Layer 4 of a small transformer language model trained on English Wikipedia (20 layers, counted from 0, width 128).
A neuron's activation on a vector x is ReLU(weights . x + bias), where the dot is the dot product.
The model reads these tokens: " (" "v" "oc" "als" ")" "\n" "-" " Will" " Bar" "ov" "ick" " (" "gu" "itar"

The vector x that enters this layer's MLP at each token. A number n stands for n times 0.006.
0 " (": 302 70 -145 48 -68 -134 175 155 -40 -226 -67 369 -128 221 -1 7 150 -226 183 -222 -192 1 310 -82 156 -78 37 18 -86 53 -52 69 34 51 -179 -39 228 111 -136 -95 51 -67 18 -84 118 -136 24 120 224 122 -111 11 -39 -153 -132 -324 -57 113 -244 -120 -95 -32 -175 151 -106 -63 -24 -61 207 -12 136 185 16 12 185 -107 -45 -113 -78 8 274 161 95 -347 -65 184 242 66 67 30 -117 -184 -128 -151 -131 230 -111 197 48 12 -41 -302 -122 -264 436 57 -162 99 -130 -99 -92 -85 -61 124 44 -196 177 64 14 27 -11 85 89 -6 43 314 -72 -128
1 "v": 149 94 -47 -119 -5 -11 167 408 72 -122 -229 74 27 157 -34 152 111 -89 285 -269 -169 43 349 142 -117 -43 130 51 114 19 -83 235 101 66 -167 -219 125 -189 -1 146 7 60 -21 -290 8 -159 -319 116 278 -119 -292 -143 93 -162 -329 -170 -108 47 -74 -16 -55 -228 -128 36 -186 -10 60 -263 316 80 -23 76 -38 -25 146 -158 118 6 -237 251 97 98 114 14 -109 162 20 41 66 64 -147 -356 11 -238 -57 147 33 192 66 -265 20 -57 -45 21 288 235 -102 21 -209 -86 57 33 79 246 77 -65 180 81 -14 42 22 -23 17 90 -208 113 -128 -83
2 "oc": 238 106 -55 -60 16 -34 62 316 49 -77 -231 159 -131 99 -79 336 74 -66 234 -312 -77 26 271 111 -27 -44 158 15 74 187 157 87 101 146 -44 -413 52 -150 -71 167 2 15 -12 -312 39 -7 -178 126 279 -46 -209 -143 -51 -142 -247 -249 -16 -62 -130 22 -90 -309 -21 176 -106 -123 45 -302 292 -8 -55 73 40 14 21 31 2 85 -265 263 137 44 92 86 -68 280 180 107 76 60 -187 -419 -84 -165 -54 55 17 312 40 -216 50 -120 -87 34 211 353 -213 62 -136 -177 19 15 58 256 -15 29 142 15 13 -11 -75 -62 -87 -3 -141 72 -81 -177
3 "als": 49 119 -136 -6 188 -31 121 273 -60 -32 -233 180 -156 65 -47 187 194 -57 143 -212 -161 -90 301 59 -5 -166 152 4 181 188 175 160 96 235 23 -357 122 -79 -201 169 -163 28 -2 -319 184 -162 -190 62 277 37 -116 -344 -24 -50 -308 -112 -72 50 -150 -78 -69 -168 -65 156 26 -152 38 -284 352 81 -19 177 7 -22 -2 3 68 91 -314 100 245 60 25 87 64 223 80 80 130 58 -270 -381 -116 -213 -20 207 -59 144 42 -132 21 -135 -102 -40 257 230 9 59 -60 -187 56 -13 111 268 -28 -45 121 -38 -107 -16 -94 -174 -101 79 -150 84 -46 -157
4 ")": 170 131 -167 138 88 -48 208 210 68 16 -121 121 -121 144 -29 57 39 -75 160 -304 -82 -18 266 84 -139 -55 340 28 255 36 0 166 194 -23 -21 -378 231 -33 -234 -105 -85 13 -32 -79 79 -116 -137 162 299 85 -131 -110 15 -134 -255 -215 -148 22 -135 17 -79 -224 -78 109 -75 -205 -171 -285 136 38 88 51 -49 -14 48 -53 150 94 -315 246 215 126 73 -161 -22 230 104 125 -2 100 -218 -398 -149 -322 -56 217 81 146 63 -200 12 -85 -89 -50 306 235 123 28 9 -245 -101 5 51 94 170 60 15 -63 40 -72 139 -72 -55 27 -162 146 -187 -67
5 "\n": 259 162 -278 145 17 -90 168 187 -41 -56 -61 255 30 194 24 200 -31 -34 175 -271 -119 4 262 83 -87 21 253 20 40 26 56 166 87 127 -44 -205 105 73 -312 -39 42 84 -33 -266 136 -120 -114 230 194 75 -166 -277 186 -218 -329 -161 -18 -35 -165 -73 -89 -149 37 103 -41 -185 -24 -218 289 -14 -19 -54 -57 49 191 -88 89 112 -290 150 282 36 26 -67 -125 200 122 210 86 10 -58 -356 -45 -272 -121 201 81 46 40 -92 -105 -208 -123 -165 312 280 -2 -35 -52 -130 -36 -40 -48 118 191 -77 9 -35 123 -157 102 -132 -28 -13 -144 130 -68 -84
6 "-": 360 146 -160 57 81 -70 144 263 56 -6 -95 245 -13 175 -104 119 60 -51 187 -109 -95 -149 359 97 -105 55 37 109 81 7 23 174 24 70 -20 -252 122 -17 -206 -110 -50 -15 -22 -277 183 -91 -213 217 240 -4 -216 -272 -9 -189 -282 -167 14 -47 -168 -86 -107 -229 -12 -47 -45 -200 -32 -292 302 34 32 -73 117 -83 133 -83 -38 18 -268 218 238 41 97 33 -97 175 182 95 8 -11 -65 -336 19 -238 5 64 244 255 209 -134 -110 -138 -8 -216 246 155 -126 156 -142 -66 -13 -46 41 101 106 112 139 75 49 -77 136 -119 -117 -46 -130 135 -188 -44
7 " Will": 266 78 -249 30 183 13 -99 225 0 34 -170 254 -50 140 -171 -48 -39 56 158 -25 -105 -191 231 87 -199 -80 341 113 261 52 73 257 43 160 -101 -159 87 -51 -191 -25 47 -21 -45 -278 43 -253 -302 26 282 0 -130 -222 12 -294 -290 -84 126 176 71 197 -257 -255 -16 87 -47 -65 -104 -314 359 155 44 -38 29 37 172 -112 79 -7 -280 169 163 45 -28 -102 -187 154 126 146 194 105 -26 -113 -95 -219 -61 140 -35 158 -14 -105 7 -139 -16 -101 258 303 -51 151 -130 -73 57 -161 -13 178 113 -12 178 94 49 -103 -35 -54 -201 -23 -154 202 14 -186
8 " Bar": 235 73 -101 72 137 -44 -96 183 -30 -68 -59 223 -127 140 -43 63 11 4 188 -195 -110 -95 306 85 123 -113 294 67 196 108 29 317 48 311 11 -169 -56 -155 -8 -65 -22 27 -86 -132 119 -98 -182 56 302 57 -244 -93 -4 -281 -199 -132 165 141 -107 45 -275 -227 73 190 -87 -128 -101 -445 358 131 25 48 -57 -1 158 2 185 -39 -291 76 88 -27 91 27 -110 264 135 59 75 22 -166 -380 -26 -72 -203 89 24 200 56 -185 51 -132 -93 -166 220 167 -131 91 34 -205 2 -90 18 215 -19 85 -32 130 103 -128 91 -166 -95 -86 -204 201 -102 -181
9 "ov": 152 60 -184 -42 78 -27 94 283 197 -138 -271 131 -210 96 -100 119 67 -38 264 -286 -153 -31 180 32 -149 -71 292 3 207 160 47 156 35 215 -112 -251 102 -186 -118 4 61 -91 -16 -155 -60 -103 -134 124 224 -184 -176 -190 193 -191 -250 -20 22 -48 -150 -52 -116 -117 -86 72 -127 -156 58 -231 340 25 74 2 79 11 150 34 172 -5 -304 237 5 -2 184 219 -22 247 144 132 115 111 -184 -262 -70 -180 -165 172 -46 354 130 -129 -166 -141 -99 -133 283 275 -43 22 -40 -340 47 -96 92 295 24 39 110 102 -19 7 -45 -36 -51 102 -268 192 -216 -93
10 "ick": 196 35 -163 74 198 -112 74 113 167 -51 -297 247 -139 207 -166 105 40 -68 202 -301 -140 -44 288 81 -56 -82 224 123 228 161 81 185 108 116 -124 -296 26 -36 -171 49 69 -105 133 -159 10 -114 -199 67 254 -116 -9 -258 128 -191 -337 -83 -142 -68 -72 11 -180 -186 -33 71 -91 -207 42 -316 472 137 112 52 94 -28 102 -25 57 -10 -220 29 142 -58 64 147 -33 177 262 133 117 114 -67 -259 -89 -214 -123 60 -63 97 -83 -180 33 -51 34 -77 255 237 -41 61 -124 -190 46 -96 87 359 10 -89 259 0 -56 -7 -40 -101 -40 60 -329 338 -176 -115
11 " (": 200 85 -316 125 90 -95 303 110 -58 -32 -92 345 -47 121 -77 178 56 -22 197 -282 -54 -88 327 56 -157 72 185 190 -5 8 46 90 50 -8 -127 -181 43 -18 -211 -76 39 -70 -30 -138 43 -128 -113 153 311 -6 -134 -177 131 -276 -290 -186 21 94 -135 -80 -228 -167 -82 129 15 -223 -69 -236 323 -34 82 51 103 -28 90 -102 23 79 -327 196 176 6 45 33 -28 297 159 80 176 59 -112 -265 30 -240 -113 166 49 159 149 -117 -7 -61 -239 -102 378 153 -25 46 -2 -270 -91 -33 -2 61 233 26 41 -51 8 -111 90 -70 -36 -73 -113 75 -163 -17
12 "gu": 207 11 39 45 43 -47 87 255 128 -147 -183 77 1 220 -64 217 142 12 282 -357 -35 99 223 73 -36 -88 180 59 164 21 32 163 152 78 -299 -94 115 -79 -111 116 26 25 7 -198 51 -105 -295 128 303 -88 -186 -195 83 -84 -150 -22 -15 90 -62 31 -234 -272 -118 21 -242 -159 37 -410 252 -37 -10 -61 -60 -90 81 -96 37 39 -340 303 -30 -50 47 74 -117 291 99 15 166 183 -137 -344 27 -157 -124 202 93 300 -45 -298 -62 10 -12 -82 220 197 -112 50 -26 -260 35 -62 98 220 15 -98 157 120 17 33 -66 11 -77 -6 -236 93 -95 -15
13 "itar": 98 63 -173 -42 61 14 95 214 159 -81 -174 152 -143 172 -152 214 187 -59 217 -278 -128 30 220 26 -147 -131 281 89 197 154 86 294 126 -6 -99 -349 5 -113 -185 87 -1 -17 -33 -138 107 -143 -194 92 270 124 -241 -211 95 -54 -178 -16 -35 35 -29 -23 -92 -292 -40 66 -55 -156 87 -321 327 89 93 36 51 -77 26 -97 16 -53 -323 142 90 6 -33 93 -94 245 99 29 149 133 -115 -341 -75 -176 -97 157 -122 243 33 12 3 3 6 -135 316 420 -49 47 -149 -231 61 -19 135 209 -27 -125 123 115 -50 -44 -157 -128 23 -24 -379 228 -118 -74

Each question shows the input weights of one neuron of the MLP. A number n stands for n times 0.0011.

n55 (bias -0.088): -36 -19 18 0 -15 143 -42 -45 27 -85 11 40 179 -48 -80 19 -83 208 139 -59 -49 67 94 -130 50 -11 -59 -167 -57 -11 -39 16 -93 48 -19 140 -19 -26 21 201 160 79 -155 170 5 -27 -10 122 58 -130 3 -72 16 -77 -76 49 48 26 -7 148 153 -71 -47 109 -228 3 -68 42 -62 -121 -8 -25 24 77 176 44 -136 85 -62 67 111 3 133 -19 -40 -5 -71 -54 -116 3 -103 -109 119 88 36 -25 -14 -86 -27 -8 -180 60 19 -33 -106 112 112 -29 42 133 57 -72 -89 -277 39 -47 26 -158 27 -32 -32 -46 -85 31 -50 85 -49 124
Its three highest activations, in order, are on tokens 5 "\n", 12 "gu", 1 "v"

n259 (bias -0.024): -56 28 -138 -95 10 -130 97 20 -140 -129 -22 127 106 38 -150 -6 -96 64 38 83 -45 9 -23 8 -16 62 23 40 38 -6 75 -13 -181 8 -6 -71 -109 -42 49 60 78 3 -40 0 61 -144 -32 -138 -76 142 -16 110 -139 121 -58 44 -121 217 10 250 60 -20 73 23 29 58 -31 38 -29 -124 25 -78 -96 -244 -110 72 103 46 -23 -79 44 -236 81 -72 8 3 -70 84 36 -8 -117 209 80 112 74 98 -9 99 77 -147 -60 -96 63 -74 -50 96 -192 -59 -11 141 -103 -44 86 -57 150 13 3 98 41 -65 16 145 -41 0 75 22 41 -31
On which token does it fire most? 7 " Will"

n340 (bias -0.044): -21 -87 -8 95 57 93 -19 146 -79 19 33 -62 -52 157 19 137 102 250 146 83 210 -188 46 34 11 48 -164 129 -26 147 -190 93 -54 -44 -3 -13 16 -45 39 -111 73 19 -95 -21 -21 -134 43 -33 -93 -45 110 149 -148 -14 -28 -45 -55 144 -38 47 17 88 54 57 59 246 56 -34 -3 30 87 -118 28 72 -89 5 -34 -110 26 -82 14 30 70 -150 -50 35 96 -48 75 88 84 -89 -36 27 -16 219 -156 21 83 3 -169 62 -118 -3 -31 -110 24 -33 74 16 25 -85 -44 -103 -75 -129 -145 8 113 -139 96 -11 35 -43 -46 -131 -221 57
On which two tokens does it fire most, strongest first? 0 " (", 8 " Bar"

n358 (bias -0.034): 153 251 53 21 -33 -45 104 6 86 -3 -30 -3 108 -52 -157 -33 -54 38 -69 128 122 31 83 -118 180 -17 -71 68 -95 3 -34 -16 48 -159 -33 -5 -27 37 5 -48 117 62 -43 76 -84 113 -148 -51 8 39 80 -76 -29 42 -19 21 -103 -52 -118 62 -114 -17 70 8 -104 -145 -138 -166 -117 8 61 17 -36 18 72 66 75 89 43 -57 19 -177 -212 5 90 171 -81 63 -85 -124 -80 108 104 22 -39 97 -26 42 -85 125 -102 119 -120 38 -3 14 13 -134 -138 -44 163 119 3 122 -223 21 161 145 71 12 3 44 23 21 32 -119 -35 44
On which token does it fire most? 12 "gu"

n33 (bias -0.078): 26 -62 51 -66 15 -41 -5 -50 133 -41 24 0 -249 -124 -82 -67 -56 126 87 45 62 -140 -111 94 5 30 11 113 -36 -142 14 15 -194 16 43 25 -82 90 19 -60 66 39 -78 171 15 99 -23 -86 -68 70 228 61 209 -106 -78 91 6 46 -54 -66 98 -25 3 14 -10 -217 135 95 67 88 32 -64 101 170 -57 49 105 -120 22 -11 -134 -42 75 37 64 121 73 107 13 -116 -81 -3 51 -3 -18 10 -173 -139 5 78 -102 72 -24 -40 8 -103 54 44 134 -170 -11 3 -19 -66 -73 -73 23 -162 -75 -40 53 38 -17 31 -124 174 -77 23
On which token does it fire most? 9 "ov"

n279 (bias -0.028): 106 -63 98 47 64 -24 -20 -57 24 -70 23 -118 -217 -57 -98 5 -26 31 19 -91 -50 -118 -147 -71 126 13 16 146 -126 -19 -119 18 -10 -59 5 143 13 -60 99 -62 145 85 -3 75 -63 -239 -73 20 0 -37 -32 -60 -30 40 -68 17 93 -104 -65 -30 44 75 45 32 -63 -44 -3 0 155 99 58 -144 -26 113 33 15 103 123 2 -91 -131 -36 177 37 -44 30 130 107 29 -108 -79 89 220 5 133 17 19 58 164 8 77 -91 127 -44 -158 -5 84 36 -142 178 55 -207 -42 54 25 -79 -62 -117 -63 22 -36 -11 74 13 -63 -28 -39 5
On which token does it fire most? 9 "ov"

n472 (bias -0.019): -139 30 -63 -172 -72 -131 48 -107 -161 5 161 -16 -40 78 -16 140 -3 41 14 52 -41 3 -80 -11 209 59 71 -25 -20 -32 43 55 -107 -59 -238 -73 -164 167 -38 24 -15 -19 -202 -18 84 -159 -37 -32 -134 -22 -49 89 21 89 -11 18 -202 83 18 46 76 -29 183 -127 69 -162 3 -38 -131 185 -116 37 -142 68 69 -108 61 -137 -20 19 -60 3 17 -8 16 -55 89 5 112 -24 0 41 41 60 108 -132 66 108 85 64 29 61 -3 35 30 92 143 102 22 -101 -107 68 25 -82 95 -5 81 53 -5 125 -100 169 104 -122 -80 13 -93 -51
On which token does it fire most? 13 "itar"

n433 (bias -0.023): -31 5 -10 10 -215 46 12 101 -180 -38 86 -49 23 7 37 113 -44 -72 99 -20 -88 36 41 133 51 61 -39 -111 -186 130 -13 22 10 52 30 51 -34 -55 57 51 168 49 -58 91 84 -43 -67 46 64 43 54 -223 -70 36 191 -19 156 -78 7 71 -5 -32 -137 -5 58 130 -138 95 -31 -22 -73 -122 20 14 126 123 30 -52 99 -123 -75 -37 -35 25 -35 31 0 -131 70 -70 -43 -146 -23 136 67 -65 -18 63 50 -22 -86 101 -149 137 -40 7 -48 -20 -33 142 40 67 -100 96 0 -24 112 -86 -7 -74 -47 -116 -61 70 -36 42 77 -73
On which token does it fire most? 2 "oc"

n417 (bias -0.019): -76 -182 -8 -75 12 29 -26 0 -40 -5 0 -59 -41 -65 73 -105 86 13 36 10 -69 48 99 -16 8 -171 -161 60 41 -56 -3 149 59 75 32 -24 85 -226 -26 59 103 -82 89 128 78 55 43 69 -39 0 5 31 76 59 -11 186 74 -79 43 -45 -23 141 -59 135 -99 -85 -19 -166 11 -8 -45 46 154 39 36 116 111 236 -70 -221 -111 88 164 -58 -42 43 -37 95 -24 -170 -82 176 -71 -60 43 -56 58 79 -102 43 46 -8 146 -2 -45 -18 -71 -157 -78 -22 24 -16 -202 8 -79 -38 100 63 -10 -72 -72 -103 0 0 23 49 -75 -62
Its three highest activations, in order, are on tokens 9 "ov", 10 "ick", 8 " Bar"

n135 (bias -0.063): 61 -179 116 -63 6 -58 44 -6 -3 9 18 12 103 -54 -187 205 -30 -3 -79 63 112 6 -25 -242 -6 159 -150 -109 202 -26 -65 -55 -180 92 154 14 -50 63 167 56 -68 159 -123 -236 29 -103 -35 274 -18 -57 71 39 -169 -21 103 -48 25 -14 119 20 -9 99 -131 102 23 100 -127 31 -47 45 15 0 21 64 -59 -46 3 -63 -47 59 81 -32 -42 -108 54 49 92 -69 -27 171 36 19 15 -178 64 61 -91 -171 69 -111 -82 -3 45 109 -73 146 102 -150 -182 -43 -97 -169 15 174 -175 -58 11 17 -102 128 -74 -115 89 102 -12 -124 -153 113
Its three highest activations, in order, are on tokens 3 "als", 1 "v", 2 "oc"

n418 (bias -0.076): -52 -141 15 119 26 37 12 -35 -40 -162 -15 18 154 69 -15 -76 66 12 111 227 245 224 -92 40 -21 108 -110 -110 -73 -100 132 202 -62 18 -94 -6 -147 29 136 18 -44 -30 -65 101 -87 37 56 0 -24 -147 -11 132 -150 120 -98 152 -107 -80 -28 -17 -136 -80 -145 56 -94 -70 0 -34 -149 0 -92 -73 -227 -115 15 -29 -40 6 -56 114 -58 54 128 -24 79 122 260 49 51 6 46 0 131 3 -166 102 54 -50 -64 47 77 -79 -124 -11 95 63 109 74 28 216 -86 -159 -15 25 177 -71 84 113 -239 13 -42 -25 160 -94 -18 138 58 17
On which token does it fire most? 12 "gu"

n116 (bias -0.060): 47 -17 5 -57 -88 -101 -43 94 -23 -87 -70 36 56 39 -176 -72 -61 25 -142 79 -35 -15 16 70 264 18 13 132 -78 -18 69 76 34 126 -79 -68 -39 -163 76 92 4 -89 -135 -41 -111 -32 -12 94 39 7 28 -127 31 -73 -5 9 -26 86 43 30 83 -3 3 -28 -22 -113 30 -28 -51 98 -12 -39 2 77 34 26 209 0 -34 98 42 -7 5 -124 67 -7 -85 -21 -15 43 146 45 -27 -22 14 -83 -211 -64 69 22 102 -67 -15 16 -202 -183 12 -97 117 42 99 -156 5 -77 206 120 28 11 135 39 51 30 104 2 -36 -49 -10 42
On which token does it fire most, and how strongly? 8 " Bar", at about 0.41

n261 (bias -0.071): -74 59 -49 22 10 71 -198 -162 -5 -12 48 40 125 -23 76 90 -28 154 81 -77 78 8 -7 178 53 5 5 -53 -108 -68 -130 -12 -131 152 36 -26 25 44 -84 63 -5 10 -90 156 -103 10 121 93 -78 -62 -95 -259 -5 -104 65 -75 -43 -2 -75 201 82 -203 10 16 -119 -59 65 58 -104 -92 -106 83 -79 61 82 5 28 -5 -85 -25 -8 -58 -18 -98 56 -221 63 15 69 -139 -13 16 -95 132 27 110 -129 25 -49 50 75 -10 -109 105 106 -36 -32 80 -76 -70 67 56 26 19 7 75 63 -17 31 -5 -53 96 -133 7 27 -3 -22 113
On which token does it fire most? 5 "\n"

n411 (bias -0.021): 145 2 -61 -5 34 22 -117 -50 -79 16 53 -36 -28 -43 -2 -59 5 -17 -18 -49 -219 140 -20 93 -36 55 -46 -43 -56 78 3 59 67 46 144 110 -91 -21 36 143 58 172 43 -30 42 81 -47 115 -38 5 -25 143 61 -191 -47 -28 -46 -111 4 64 -68 -41 -146 25 0 -97 52 -27 -5 -53 -67 -58 -144 7 107 -40 34 197 67 -96 -71 -22 -160 -71 78 -7 37 128 -92 -80 164 39 -22 -10 -49 -82 61 -132 -46 69 98 61 -61 -25 52 29 26 55 53 37 -130 169 -144 -68 -19 -166 -32 -25 102 60 -127 81 93 24 -19 79 -39 27
On which token does it fire most? 5 "\n"